Layer 6 of a small transformer language model trained on English Wikipedia (12 layers, counted from 0, width 128).
A neuron adds its activation times its output weights to the MLP's output. To switch it off is to set its activation to zero at one token and run the rest of the model.
A neuron's activation on a vector x is GELU(weights . x + bias), where the dot is the dot product.

Input weights of the MLP neurons that the questions are about. A number n stands for n times 0.0036.
n34 (bias -0.002): 42 -16 -23 -3 -9 60 10 -68 11 -25 22 -25 -12 11 -34 -21 -30 49 -20 20 3 -4 -10 -1 51 7 23 21 20 26 7 40 -15 6 -57 20 40 -10 -6 -30 -3 -35 -1 41 30 -13 -10 8 55 -2 -12 -34 23 -17 4 30 -23 -7 -37 -2 17 -4 -25 19 41 18 15 19 40 18 -25 -10 27 23 -27 22 -9 -8 19 -6 14 -8 38 -18 2 -41 -63 -21 -41 -9 39 -15 29 -3 -57 -33 1 34 -61 -54 44 -30 -5 6 1 34 0 29 -15 31 5 10 -5 10 2 1 4 22 -45 18 -9 6 -35 -6 6 -18 14 -10
n41 (bias -0.512): -24 32 -34 -1 7 -15 58 12 67 -44 60 -16 -54 13 -5 14 -29 20 -27 41 -21 24 -42 -49 -15 17 41 7 23 5 10 57 -8 34 -16 56 19 70 -9 32 -50 -54 -12 12 -33 15 -13 -2 -15 47 -83 -16 62 -11 -42 29 -8 -32 -49 -46 -32 -5 -87 14 -35 -61 37 29 1 27 37 -51 5 -39 4 0 29 -19 -36 27 -73 -45 53 73 12 17 -4 3 74 13 3 -13 -2 31 -17 -25 27 29 7 -1 -42 -70 40 -1 88 26 23 79 19 -9 8 17 12 -35 0 -51 20 -12 -19 -8 27 25 -87 26 68 63 -24 22
n45 (bias -0.220): -11 35 44 -17 -14 -59 -21 -30 17 -2 -36 79 -39 13 23 -14 -2 -49 -34 -51 -37 -34 17 25 27 -53 9 -18 7 10 32 28 2 -28 -50 15 18 32 -34 -26 -3 -19 -26 7 -12 25 -8 -13 -42 27 -18 -9 13 -20 10 1 8 21 61 6 22 21 9 -25 24 -36 -35 -22 3 3 29 0 23 29 -34 13 9 -16 -20 -40 50 -2 -22 35 1 16 -25 -29 -6 32 -17 4 -4 67 82 -15 4 -18 -74 39 14 23 11 -10 -35 18 0 17 43 18 -4 -49 8 44 -17 24 -30 22 27 8 35 -56 32 14 -34 -12 -14 0
n56 (bias -0.229): -38 7 -48 7 4 -24 -9 18 -35 29 30 -39 -1 36 -17 11 2 -12 5 -7 9 31 53 -28 31 -46 91 -13 -16 54 -2 -5 63 27 -30 -9 23 56 39 5 20 -47 -64 -39 -24 -5 -4 -17 -35 -29 5 34 -17 -33 -25 3 8 26 30 -41 -2 -17 -14 -15 30 43 -30 52 56 -5 8 -47 -11 -6 20 -25 18 -22 -5 12 19 70 35 -56 -26 -16 22 -60 67 -5 -1 32 12 -38 -56 11 -3 12 21 -5 8 19 -90 15 -6 -20 -2 -22 4 -18 -34 52 -13 24 5 -43 17 -60 -29 -15 45 -29 35 1 0 35 22 38
n75 (bias -0.118): 7 -9 41 5 -18 -3 -24 36 11 29 -32 -2 -10 -31 -22 25 18 49 23 25 45 -6 17 -5 64 -51 -44 -3 19 0 -43 5 33 17 3 -48 16 40 -9 7 -46 -17 4 40 -12 -3 13 9 -59 62 22 41 -22 -18 27 -68 16 -14 15 10 -18 -14 40 19 5 5 -4 -2 -18 -27 -13 -25 38 -47 -28 -5 -12 2 25 5 10 16 13 52 3 26 -6 33 -12 -28 12 -26 45 -31 26 -13 -34 5 25 32 52 13 8 -23 -41 26 0 -9 -24 3 -3 -9 -22 24 6 -38 -30 2 -15 -13 -15 8 -6 -19 -9 -17 7 -9
n101 (bias -0.340): 22 -3 37 -55 -52 8 58 23 -14 -9 36 -26 -70 12 -15 22 0 15 50 -32 -24 38 53 -15 5 -14 -22 -12 -3 -34 -21 51 39 43 -86 54 24 -23 0 22 -6 -7 68 -27 21 34 -1 12 27 0 -13 -21 -1 -12 42 1 -60 15 -38 -2 -37 -38 39 25 11 -39 54 11 11 -7 -21 5 -20 -4 5 10 14 -22 7 -3 -2 -49 -9 30 21 44 -3 -87 -19 -26 -46 -50 -22 21 24 20 8 -24 24 -28 -17 -17 30 4 11 -7 -35 18 -27 16 55 -6 45 30 -33 -20 -35 42 26 13 -6 29 -6 -20 -10 -16 -24 25
n127 (bias -0.050): 27 41 -26 -6 51 -15 10 -1 -8 7 11 24 -56 -33 32 -27 6 -1 -32 11 -9 22 -28 -79 25 23 1 -45 -24 17 -51 6 -2 -18 -33 -31 35 23 5 -34 -2 14 19 -28 9 -23 8 -32 22 16 13 28 -15 18 -20 -29 58 17 59 4 2 15 12 -15 -31 -6 -23 -27 6 18 16 4 18 -35 -41 -38 25 6 20 -27 -20 30 -23 19 20 -11 -5 0 14 23 -17 21 10 15 21 -10 -6 18 29 -14 2 -26 -31 -30 -17 -24 7 -1 -18 -1 -3 12 -3 -37 0 0 1 2 20 -25 1 27 -7 10 25 58 4 26
n271 (bias -0.224): -9 -20 -9 -55 40 -24 37 2 -4 0 8 13 77 -16 -13 -76 -61 8 -40 -4 1 -24 5 -9 -13 -39 16 -10 4 3 -12 -11 -21 39 5 -2 48 -9 -12 -21 -33 -4 2 48 -51 46 -8 -9 -2 -42 21 -38 -33 -29 9 -1 23 55 6 -3 3 12 -83 19 -12 -2 -39 8 26 35 -13 19 -21 -31 66 36 21 -11 -39 15 11 17 27 -3 13 11 29 -10 -16 44 46 16 -28 9 -23 -15 26 -33 44 7 2 -28 25 -5 26 16 -5 4 -43 -37 20 11 -23 -16 -14 -28 -63 24 -10 -26 13 33 46 43 19 19 13 -40
n282 (bias -0.137): 95 -6 2 11 -22 -7 -27 21 -8 13 -52 -54 42 16 41 -66 2 3 -32 -13 -4 -14 22 -29 -9 3 3 22 44 15 30 -26 -8 -7 -15 19 7 21 -9 -61 8 10 15 -54 7 -28 -9 -59 45 46 -5 24 20 0 -14 31 42 -4 -23 -12 -30 -17 -23 -33 -44 21 -7 -10 4 7 14 25 3 -18 19 -24 -3 -30 28 10 14 -8 41 21 -48 -6 33 -40 -15 17 -18 -48 -19 9 30 15 16 9 15 -24 7 -16 -36 -19 30 32 -4 37 -17 6 11 -37 -36 19 10 13 19 -35 31 20 23 -15 3 -17 28 16 -36 -13
n331 (bias -0.036): 11 -7 9 -3 8 -42 -7 9 33 -16 -5 -8 -17 -18 21 -53 35 -17 14 -17 1 26 7 -6 -27 1 41 16 -12 31 -77 -10 -22 -6 10 -4 -25 -20 -8 -5 -19 -24 -36 2 28 -48 14 42 13 35 -16 5 -35 -38 9 27 -8 -42 1 70 33 -16 4 -17 -2 -63 -21 12 -32 6 -34 -29 17 5 -21 11 39 10 36 -4 9 17 -3 1 27 -23 -27 6 26 21 -3 -9 -18 -44 31 -19 12 -4 19 -10 -13 -7 -9 20 -20 41 -2 -9 -8 4 51 29 20 11 -10 -31 6 -4 33 1 4 8 13 -3 -41 -12 21 -6
n341 (bias -0.257): -85 49 5 -3 17 -49 12 9 15 -12 -2 22 -7 -24 -61 -27 -21 15 -2 29 -26 -34 23 3 -18 22 11 -61 -27 23 -29 3 45 -15 68 35 -4 10 -14 11 14 4 25 31 61 18 38 -23 0 40 22 64 -16 -6 16 25 25 5 36 34 36 -27 -23 -13 -14 3 -1 -5 -12 9 -40 -27 -8 12 -7 32 49 -20 -44 -27 22 3 -30 70 28 43 4 -5 -53 -29 -8 -2 10 0 -8 32 -41 -17 20 6 -68 25 -46 -5 7 2 -6 -1 -15 9 -45 -21 -16 -22 33 -7 10 -21 12 2 51 -17 -44 11 -8 -14 44 18
n413 (bias -0.277): 52 -5 -2 -54 33 51 13 10 9 -41 25 -39 -39 -45 -5 19 -36 7 42 69 -37 -29 -14 8 -10 -20 -37 1 -33 14 -40 41 -5 20 30 6 40 25 -28 3 75 -42 -2 40 -45 -10 18 56 -36 4 -17 32 -13 10 -8 50 -46 -24 52 -8 -11 -12 -36 25 -48 -44 12 18 20 -48 4 43 31 4 38 29 27 6 70 -17 20 38 -13 -19 -39 23 -80 -12 -24 -11 -23 70 2 8 12 28 37 49 6 -73 -28 -17 35 -18 -4 -60 -30 -34 -20 -51 18 -13 10 -30 9 -32 16 23 -3 -81 38 2 -18 68 -45 2 51 -8

Output weights of the MLP neurons that the questions are about. A number n stands for n times 0.003.
n34: 1 -13 10 34 20 -25 -32 38 38 5 -27 -19 3 11 6 23 37 -9 21 15 30 36 20 35 -19 8 10 -19 24 -47 -10 -14 22 -21 -3 1 -21 7 15 19 -36 -10 23 19 -26 5 21 0 -53 9 16 8 -27 -46 -8 5 50 -29 11 -19 -4 22 22 -1 9 4 -21 -38 -26 19 -15 -20 45 1 15 26 -36 5 22 -16 -28 -16 -50 28 -1 -26 22 39 35 -9 -16 3 7 5 19 -10 -26 -15 37 15 -57 38 -31 1 15 9 -19 14 -17 -31 23 -25 -36 4 25 10 -21 15 5 4 10 -29 11 -26 6 -28 -9 -7
n41: -38 64 -62 -6 7 6 -2 8 24 -21 -66 7 47 -56 5 2 -17 18 48 -6 22 -17 -29 -47 -34 46 29 23 6 0 -15 34 -19 -5 -8 23 45 2 -15 0 -10 20 -25 1 -17 38 -35 51 -5 -24 -33 2 48 -8 -37 49 -1 15 -58 51 20 -41 5 9 -1 -29 -23 6 15 55 -38 -39 11 41 23 -22 -75 -55 22 -22 -18 -30 52 -5 31 30 -23 -5 5 47 72 43 23 -2 46 -83 -35 45 16 55 -71 -48 10 0 21 -43 -22 72 25 -16 -27 -44 34 -20 20 -37 -32 15 -32 -4 44 21 -27 -14 30 -6 -20 42
n45: 27 -57 -28 9 -6 18 -30 14 22 24 14 -57 21 -1 -14 -20 7 21 -27 8 -19 18 5 28 -16 -19 9 9 18 -19 -24 1 -35 -1 24 15 2 6 0 8 -21 1 -20 42 -35 15 6 23 34 -18 37 -23 38 28 -3 -29 32 -12 9 -11 33 1 -14 15 1 9 -15 3 22 -5 -15 3 0 -12 8 -45 16 -31 -3 -9 -30 33 -4 -20 -19 -26 -23 18 -32 -19 -39 -33 -11 -3 24 29 43 -32 17 11 18 -10 40 34 6 -20 5 -6 14 25 7 -25 -17 7 9 -26 3 1 33 5 1 43 -44 -5 17 13 -58 9
n56: -7 -6 -13 -41 52 -50 17 28 -11 -43 10 48 -53 -15 7 -37 2 -23 12 45 20 19 -1 8 3 45 -47 8 20 10 -17 -7 -8 -12 70 -1 9 15 -6 -3 17 -22 36 -9 32 5 -18 -20 32 37 -8 -40 23 50 -20 35 -13 -9 -27 19 1 45 -1 -39 -15 60 -13 -53 21 -60 8 45 -30 -6 27 -5 -7 4 -1 -10 14 -40 14 27 -2 -3 -35 47 37 -6 -7 -22 34 33 -42 8 58 -1 23 -33 -15 -18 4 -29 -12 15 27 -51 -3 -32 -22 -3 -5 2 38 -13 23 36 -19 -2 -40 13 -12 -16 -22 -30 13 -20
n75: -34 1 -16 -2 -5 -4 -3 -1 -30 -5 31 -5 20 21 8 -15 -34 -27 -1 -11 -7 13 -22 -15 -4 61 49 25 4 31 8 -17 -33 -12 -6 7 26 -36 0 -2 -9 -16 -37 -21 16 -4 -8 -25 41 -60 -31 -29 -10 16 5 31 -7 3 -47 7 66 -20 31 15 33 0 22 -12 -11 -13 28 -9 -14 15 33 -16 -3 23 -15 -8 23 -7 -13 -59 -5 -15 -17 1 24 38 1 5 18 -3 -2 -22 7 34 -22 -41 -9 -19 -30 40 38 20 7 13 23 6 -11 -26 28 17 14 -8 20 2 18 -27 13 -14 23 -6 -1 -3 -18 31
n101: -20 39 -7 -31 60 0 -41 31 -14 11 41 -23 -12 -27 18 -11 -68 36 22 -10 28 43 48 39 4 -9 9 1 -17 -52 10 -12 25 16 -14 -21 3 -20 9 28 4 -4 -19 49 10 -3 -44 -8 10 17 -1 -37 -14 -9 -40 -43 70 12 49 -44 -5 -47 -34 54 3 -4 -52 22 -17 -53 19 -30 7 8 -71 66 47 -12 26 -2 -11 23 19 20 -5 9 27 27 0 25 -35 51 28 -32 0 -55 46 -11 2 -14 38 17 -70 3 -2 -5 -15 -6 26 -5 -4 -46 13 0 1 -32 60 -11 5 51 -94 -66 -18 27 55 3 -21 -13
n127: 11 4 32 46 -34 -17 6 45 -23 22 18 16 7 25 -21 -15 22 -23 38 -42 -19 -13 3 -1 -24 -21 6 1 -27 40 27 -3 2 -8 -12 -23 -5 -4 -5 0 -22 -28 37 -17 -13 -13 15 12 -10 -26 17 17 -31 -10 8 2 -43 -15 -42 5 -26 0 20 -14 33 9 0 -4 -19 -22 14 -2 -24 -5 3 15 7 12 -37 -12 15 -32 -21 -61 -57 41 43 -32 -15 5 28 16 22 40 -3 -14 -36 -17 -16 -9 1 -17 22 -5 8 -3 15 62 14 26 42 -3 34 25 -14 18 -24 33 -12 9 -11 47 -21 34 16 -9 -23 28
n271: 2 -16 -5 -10 19 21 47 5 6 -2 54 -3 12 -11 -1 -21 18 24 22 13 -50 14 24 -14 22 -1 5 -50 21 -18 23 -9 -10 -4 -14 25 24 -4 -37 49 -4 -3 -42 -25 53 -43 -3 -23 -22 -20 19 -54 5 79 -15 26 19 9 64 -23 -3 -47 32 -6 37 -36 4 14 4 3 5 -31 -1 29 10 -62 -5 38 10 -15 -25 -1 -9 31 7 -6 -13 -15 -57 21 25 28 -25 -29 -30 -18 10 24 11 14 32 25 3 6 -12 -41 -9 30 24 24 24 -28 -54 -32 -2 24 6 35 6 -8 11 -14 -31 -26 -48 26 -12 -14
n282: -21 24 -43 30 -8 -20 7 -1 -16 16 -52 24 8 -50 -9 33 -20 -29 -17 44 8 -16 -16 -5 -34 13 1 -11 -33 62 -7 -24 -16 2 11 -8 -14 2 29 -54 13 6 11 -29 49 20 -4 -19 8 6 27 -3 -28 0 -14 8 5 -8 23 -16 32 17 -25 22 -18 -31 -4 49 -20 22 9 9 -25 1 9 27 -38 -2 34 -13 -38 -4 12 -24 30 38 12 2 -29 -18 -47 -13 -16 0 11 58 -41 -5 -3 11 27 -1 -31 4 -12 -19 -8 -26 -16 -4 2 79 -19 -2 62 13 35 -12 1 9 -30 40 34 14 -48 57 13 30
n331: 3 9 15 -21 19 -8 15 -20 -24 43 40 20 8 5 -45 10 1 -11 -2 -1 4 -68 -7 26 -1 14 -7 -3 45 -26 45 -8 33 1 -13 -32 6 5 8 13 -22 -6 -7 15 11 45 2 -59 36 -18 -4 -3 30 27 7 26 6 13 -23 -27 -37 44 5 -1 -32 29 32 2 -24 -50 9 23 -9 9 -9 -22 -22 -3 3 -3 -2 20 8 -40 -21 -9 3 -2 1 5 10 -2 5 -8 -6 19 11 -36 14 -15 -1 19 17 20 -5 -8 -23 -4 5 -22 -32 -30 19 11 -5 -13 -8 11 -31 18 -6 15 12 -22 17 -4 -14 28
n341: 43 -22 -19 11 4 12 -68 -3 -10 11 48 26 34 -11 19 17 28 -36 23 -84 -6 -1 -10 -28 31 4 -6 -10 -19 -29 19 -57 17 30 -38 -2 15 -4 3 12 -7 -19 1 -23 24 -38 -13 8 16 13 18 -7 26 -41 37 -4 16 31 -8 -17 -15 35 39 -53 22 -7 -15 -37 -20 7 -9 25 -26 21 1 10 -13 20 5 9 2 -14 17 -14 62 3 12 10 -1 -40 10 -15 7 -9 -13 -51 -8 -14 32 13 40 13 -12 -38 -3 4 37 -25 37 -21 9 -15 -18 34 27 -12 -3 24 -16 -16 6 1 16 -2 -6 -4 -8 1
n413: -28 -39 43 -2 -38 13 11 -6 55 43 30 -43 9 16 10 4 -33 51 43 -20 -13 -23 28 -22 -40 -31 21 25 49 -9 -10 -10 8 -64 28 -10 4 -20 35 -58 -32 43 -11 2 -45 3 -3 -15 30 18 33 8 -36 13 -13 16 11 11 -4 -16 18 46 65 -11 10 -22 19 6 4 -61 -47 15 61 9 -36 72 14 -63 14 17 9 14 -35 33 1 13 -37 -3 -7 -14 6 46 -61 -21 -14 -44 -10 -4 60 47 41 33 6 -15 -14 -18 37 -2 -3 28 11 -13 -6 -29 27 -11 -29 -37 -16 17 -33 25 -76 -67 -4 19 -4 14

Each question names a token from some text and the token that comes next. It shows the vector x that enters the MLP there. A number n stands for n times 0.061.

Then comes g, the gradient of the next token's log-probability with respect to the MLP's output, scaled to length 1. A neuron's effect is roughly proportional to its activation times (output weights . g). A number n stands for n times 0.0038.

"ade", then " project"
x: 0 -14 18 34 6 -1 -3 3 -79 -15 50 8 23 -24 -9 -24 -3 -13 11 4 25 11 10 7 -28 7 -24 -15 7 -4 2 -11 18 -34 11 10 3 28 3 6 -1 -5 34 -1 27 13 -18 8 -4 -43 16 -5 -15 9 -10 17 -8 -1 -7 37 -1 37 -29 -10 -24 -3 14 -24 -9 -22 -12 -23 -39 -14 -15 3 -42 40 8 29 -25 -16 12 -23 -20 -6 -6 12 15 -26 16 19 15 22 3 -28 -5 14 -33 10 18 1 6 22 -6 17 -5 -11 78 42 10 13 -33 -11 18 -12 19 -7 17 -5 5 -27 -22 26 0 -15 -10 -24
g: 15 16 18 -10 -2 5 8 33 8 -43 21 15 -40 -29 14 -11 22 -11 8 -32 -14 6 -10 12 43 14 -1 25 -25 6 41 11 38 -40 -29 -5 20 -22 -27 -11 25 -12 9 -38 20 -42 23 0 18 51 11 -3 -8 2 48 29 -34 1 10 -2 13 7 9 13 -4 -16 25 -9 -13 -24 -6 29 24 -5 6 11 28 9 8 -39 -12 4 22 16 24 19 -43 -10 -15 6 18 12 -24 19 -15 -13 -21 23 -8 -55 -22 25 -4 -31 -7 -20 13 -41 45 -31 -42 6 -15 35 9 -16 -9 33 -14 -43 4 -21 -4 46 -10 4 3 -56
Which neuron, switched off, lowers the next token's probability most? n45

" was", then " in"
x: -2 -4 4 3 21 11 5 -5 -53 8 11 23 22 -8 0 -15 -5 -19 30 6 24 14 -27 5 -20 7 5 5 -2 2 2 -7 25 -43 -5 0 28 28 9 29 -16 -10 -13 -24 -6 26 -49 -13 8 -16 9 4 -7 -1 -27 25 -21 4 -15 16 -4 48 -8 -23 21 12 8 10 -12 -61 -8 24 16 26 14 -4 -25 20 13 -12 1 -21 -10 -36 14 1 3 -30 5 -3 8 19 29 -2 -27 -37 -56 -32 -13 2 10 -26 8 3 17 9 16 -19 57 3 7 20 3 3 13 -35 12 -3 4 21 33 -19 -3 26 -7 2 -18 2
g: 20 31 23 -16 48 -11 17 -7 -12 -15 36 -18 -12 -32 -3 40 19 -22 -3 -41 11 -39 -36 25 -13 -43 5 -26 -25 -56 21 -13 -48 -3 9 67 -25 0 -24 42 3 -16 2 -3 30 -12 -13 10 38 21 -7 5 9 -35 -27 1 -14 -19 26 -3 -12 14 -21 -9 6 11 -18 2 10 -13 13 8 6 -30 -4 -15 -17 28 44 28 -4 -19 28 52 -12 -25 -6 13 2 -28 24 0 10 14 -24 -12 10 6 17 -15 23 35 -28 18 13 -6 30 -6 5 -17 15 7 4 -24 9 21 -12 -27 25 40 -31 -62 27 3 -13 4 25 -5
Which neuron, switched off, lowers the next token's probability most? n56

",", then " although"
x: 15 18 -15 -2 19 7 4 -12 -53 1 -15 34 7 -13 -2 -5 -8 -7 36 23 24 1 -9 0 -32 9 21 11 -10 -1 -6 7 34 -5 14 11 8 25 5 15 -20 -27 30 -21 10 2 -3 5 3 10 32 15 4 17 -43 16 4 7 -18 10 6 16 -8 -23 -7 24 -15 -8 4 -56 -14 17 -17 12 26 -19 -12 29 33 -26 -36 -58 -7 -28 8 -10 9 -6 18 -7 30 4 18 -34 -4 -45 -26 2 -8 23 29 -3 5 -10 12 -42 4 -7 33 -3 11 19 2 -10 -15 -23 -2 -1 22 -6 3 -17 -1 41 -4 -17 -11 -9
g: 42 -28 -12 -39 9 8 -5 -42 -14 10 -27 -30 -30 8 -32 47 -5 17 -59 -8 -27 -30 25 -24 13 -21 36 -1 -30 4 20 3 18 18 11 -4 -18 -8 23 -17 -18 -18 -3 3 31 30 -9 6 14 -13 -2 -30 6 26 8 -14 16 35 -21 -7 0 -22 8 24 -55 3 -30 3 -17 -32 20 -34 1 23 12 12 -14 7 7 -13 8 -14 42 5 26 16 29 -43 -15 25 -12 17 -16 46 67 -5 26 21 -4 -6 27 9 -29 15 21 -17 -7 23 -23 22 18 20 15 -42 24 20 -9 -35 19 -13 20 9 -9 -3 -4 -7 -49 32
Which neuron, switched off, raises the next token's probability most? n56

" and", then " had"
x: 12 -1 -5 10 15 10 1 1 -45 -18 1 11 30 -9 -9 9 20 0 35 13 27 -4 -21 0 -12 9 -4 -3 -3 -2 -13 1 9 -16 -4 1 -7 17 2 48 -23 -25 38 -25 6 6 -3 -5 -8 15 21 -14 3 30 -4 6 -10 -6 -24 7 -6 25 1 -10 -21 19 25 -15 -7 -65 15 -9 8 13 -17 -11 -56 12 -7 -12 -7 -30 -1 -35 25 -2 24 -9 -4 -22 19 18 25 -23 -18 -43 -39 -13 -17 2 36 -15 -12 13 3 21 14 -18 77 35 1 -5 17 23 13 13 -19 16 46 12 7 3 -25 -8 2 -21 -3 -19
g: -16 14 -15 5 1 9 24 -9 5 -3 -12 45 -3 -20 6 0 -28 -17 8 -21 44 -15 -11 14 -33 -33 27 4 -12 16 40 -5 -15 3 39 5 36 14 -31 -23 24 -20 8 -29 18 -11 38 -43 -39 -24 -32 -20 1 -13 -1 5 -11 34 23 26 20 -18 0 53 -7 -11 -18 -26 34 -20 32 -19 -11 2 8 -63 33 -8 -11 25 -25 1 17 -10 35 9 -10 -28 -17 -6 37 -2 58 17 45 39 -25 15 -18 -28 9 -25 10 3 25 1 -10 -4 -9 9 -30 -6 -3 -18 -12 -3 -7 -12 23 -61 39 11 14 23 26 -16 -24 -19
Which neuron, switched off, lowers the next token's probability most? n75

" to", then " have"
x: 26 -3 -7 -2 0 -11 16 -13 -46 15 -4 13 21 -16 11 5 4 -8 12 10 0 -9 -8 14 -5 14 14 1 2 3 -16 -2 5 0 21 10 5 2 6 42 -20 -12 1 -22 4 18 -2 -9 -3 -7 20 19 -12 -9 2 38 9 6 4 10 6 23 -15 -19 1 31 -16 24 4 -33 -21 1 -33 6 -2 2 -27 24 -15 5 -8 -53 -25 -28 -2 -38 14 -3 -26 8 67 28 15 -15 -15 -68 -41 -11 -12 18 20 -3 7 4 2 -26 10 -19 -4 28 11 23 15 -2 10 -23 -14 18 29 -27 19 -5 -22 -3 2 20 19 -17
g: -31 -35 -2 30 30 -8 -2 -7 -4 -17 4 -33 -14 -9 4 5 39 -7 -22 -6 -22 -34 31 -16 -5 22 -1 -15 23 -4 -11 0 -9 -16 47 -8 15 -7 -7 10 17 -8 41 -51 0 -20 29 -38 -1 -26 7 -61 -5 4 -41 -9 -5 -20 23 3 34 -44 -14 32 -25 11 15 20 32 7 0 -34 -36 70 -20 -3 15 -17 15 -32 -9 -15 35 -21 22 4 2 19 12 -9 1 19 21 -3 39 20 16 -18 -27 25 37 -9 17 -7 12 -9 -13 -4 -18 49 24 18 16 -9 -8 1 -14 12 40 -51 -4 -18 19 48 22 -22 -30 1
Which neuron, switched off, lowers the next token's probability most? n271

" the", then " group"
x: 22 -3 45 7 -5 -23 -8 -5 -24 -5 24 18 20 -12 -20 1 13 3 44 10 -3 -11 16 47 13 10 2 5 7 -9 -10 -11 15 -9 8 -5 -18 -8 37 -6 -24 -3 21 -11 18 16 -22 5 -6 -23 0 -13 -12 8 1 28 -15 10 -5 9 2 35 -5 -8 -9 -3 3 11 8 -86 -7 24 -30 -9 -11 -8 -12 14 9 7 -37 -31 -20 0 -10 -5 17 -10 5 4 -5 -6 0 -8 -5 -62 -26 -13 -23 19 24 12 8 2 1 -14 11 -17 33 17 13 16 14 5 10 -16 -2 19 21 22 11 -18 -29 2 16 -18 -5 -6
g: 12 46 16 -7 1 24 -15 1 22 -57 0 -9 -17 11 45 -2 -15 -4 20 -36 -3 37 14 -6 30 -6 53 37 29 -7 20 12 20 -29 -11 24 -36 -28 -2 -22 37 24 3 3 -25 -15 -9 -28 -27 17 -32 10 -59 2 5 -3 -23 29 20 -19 -12 -20 -25 28 17 17 -15 -12 -15 4 -18 -34 -33 1 1 -17 54 -15 -29 -20 -27 29 27 0 31 10 -8 14 10 2 2 -8 25 23 1 6 17 17 -61 -8 -37 25 -3 -40 9 -20 -24 -39 -8 38 -9 10 -5 -20 -5 30 5 47 -15 -11 23 -1 -12 -20 2 29 5 12
Which neuron, switched off, lowers the next token's probability most? n101

" Du", then "ques"
x: -12 -3 21 16 17 10 -15 9 -59 22 18 16 6 -14 -8 3 24 11 11 9 30 5 -10 37 -19 19 2 -16 -3 17 -16 -8 27 -2 24 -1 -2 23 36 39 -1 -44 29 -19 11 15 -28 -29 -16 -8 21 7 -34 -22 -25 3 19 0 4 25 9 17 8 -35 4 4 29 -7 22 -35 -14 13 -34 -10 -38 -12 -38 52 -4 14 -38 -40 8 -3 -13 -12 9 -14 -16 -7 -15 -1 -15 5 -7 -15 -20 -19 -25 26 43 -17 16 23 8 8 12 6 32 14 2 -23 20 1 -5 -23 2 4 7 17 8 -11 -31 4 19 -19 -25 -13
g: 15 -3 -4 49 17 -19 -9 6 -5 -5 -29 -19 4 7 14 -17 -23 32 -56 29 -28 -37 18 6 4 6 12 -12 1 -14 47 19 26 -21 -3 23 6 13 -1 34 -55 33 15 1 -12 22 -43 -8 8 4 -15 -17 11 7 -51 25 -11 48 35 22 -11 9 -3 -10 6 -32 13 -6 17 4 -17 -28 -29 26 -16 -13 -11 -16 15 1 25 -22 8 24 -29 36 3 -31 48 9 -41 -33 -5 12 -42 4 40 4 13 30 7 -13 48 57 -27 24 -19 20 -21 10 9 -25 -7 11 -26 -13 -10 -11 -18 -44 6 -1 24 16 2 -26 -12 -18
Which neuron, switched off, raises the next token's probability most? n75

" digital", then " down"
x: 15 12 30 7 23 -2 -12 -25 -30 9 -17 11 -1 -32 7 -31 5 -5 -17 14 1 -2 -29 17 26 20 -32 -5 -10 -11 -14 -12 16 -13 17 28 -36 11 30 20 17 8 16 -18 27 18 -12 1 0 -1 54 -8 -43 6 -39 23 -10 -21 -8 33 11 10 -30 -28 -25 18 8 -6 -1 -67 -12 4 -9 -4 10 -4 -4 35 21 -4 -22 -37 2 18 -11 -11 6 8 21 0 26 14 4 -20 -7 -15 -32 -38 -16 21 40 5 7 -10 -11 5 22 -11 67 38 -2 16 -14 16 7 -24 -12 4 2 -17 9 -13 9 2 25 -1 -11 2
g: 23 -7 -6 21 4 37 -46 -40 0 45 -31 3 -2 22 17 -20 -38 -24 -22 12 16 41 -9 49 -11 18 43 -32 6 22 -27 16 -15 -14 1 15 -32 -20 13 37 17 -18 -5 18 -23 -8 0 11 -5 -43 9 -2 26 14 -16 -40 -12 -30 -22 8 22 -34 11 -19 18 38 -9 35 -7 34 16 -29 -14 -45 47 34 -13 -10 19 28 11 9 -3 -1 -8 -6 18 9 -2 14 -17 -9 15 -6 -19 38 -28 -9 -1 -15 16 0 25 15 5 36 -30 26 -9 -35 -27 -4 7 -25 33 40 -11 -33 -26 22 -33 -8 -52 11 8 22 -18 -11
Which neuron, switched off, lowers the next token's probability most? n75

"ed", then " their"
x: 7 4 18 2 20 -18 5 7 -45 -22 15 25 1 -10 -25 9 13 3 22 -3 -5 -15 -25 51 6 31 -6 -6 -5 -8 -2 -10 7 -43 3 4 -11 -4 22 39 -19 -12 8 -32 7 14 -12 12 15 -31 36 16 -25 15 -31 32 -9 1 9 8 -15 15 -30 -20 -27 24 11 27 -12 -64 -7 20 3 5 4 -26 -5 27 -9 -13 -11 -19 -23 -12 2 23 5 8 -12 -6 25 18 16 -6 -11 -29 -13 -21 13 12 1 -16 -3 7 23 7 48 -7 61 -1 3 26 -18 -6 10 -32 14 -25 35 15 14 -24 -5 4 -17 -20 8 -2
g: -15 19 -33 19 27 -1 -8 -44 -46 9 7 26 -18 21 46 12 24 -18 -31 -40 -11 5 -8 -75 -45 -24 34 5 -6 -6 7 32 -30 14 -18 -2 -28 8 -22 9 7 -9 -12 -25 28 1 17 19 -8 2 -9 1 -14 -20 81 36 -2 9 -19 -12 11 5 38 -20 15 23 -16 -35 12 -13 32 -31 -25 -9 20 4 -36 14 -24 27 24 -31 3 -10 49 23 23 3 -13 13 12 2 8 0 -27 7 -3 22 5 -24 30 -3 -7 21 30 -12 29 12 -4 -25 -29 29 -18 6 3 15 -2 -31 21 -30 -1 -6 -29 -17 9 23 3 39
Which neuron, switched off, lowers the next token's probability most? n341

" the", then " band"
x: 23 0 53 -3 4 -4 -10 1 -27 -27 22 7 26 -14 -19 -4 0 2 49 9 -12 -4 14 27 -3 13 -4 -6 6 -3 -7 -8 4 -18 1 0 -21 -3 37 -30 -18 -7 22 -10 12 17 -15 0 0 -39 8 0 -24 14 -6 32 -23 15 -7 11 5 28 -5 -16 1 -6 18 18 2 -74 -14 37 -40 10 -8 -10 2 9 -4 5 -33 -38 -5 3 5 4 18 -12 13 -12 -7 -3 15 0 4 -62 -19 -22 -19 16 31 16 2 1 7 -4 3 -27 33 23 13 0 11 -1 0 -5 5 29 31 18 -3 -11 -22 -2 20 -19 -6 -19
g: -34 4 17 -8 -21 27 -22 28 25 -5 4 -16 -16 44 24 7 -21 15 -11 30 24 11 8 14 2 8 19 -33 -19 7 8 3 37 1 22 40 -38 -35 -11 -16 -5 11 -46 -4 -25 6 13 4 -20 -10 37 7 23 -27 -22 18 -30 -44 8 33 -31 -33 -11 -11 -22 -14 15 15 48 -6 30 -23 -48 -20 -33 -7 20 -19 -17 4 -15 -3 -28 -4 3 26 11 -10 -38 12 -15 -32 50 43 19 13 5 24 -65 -37 17 22 -6 -3 44 15 -23 19 19 -11 -11 21 9 -8 39 25 -45 35 16 -16 3 0 4 -12 -8 -4 13 0
Which neuron, switched off, raises the next token's probability most? n101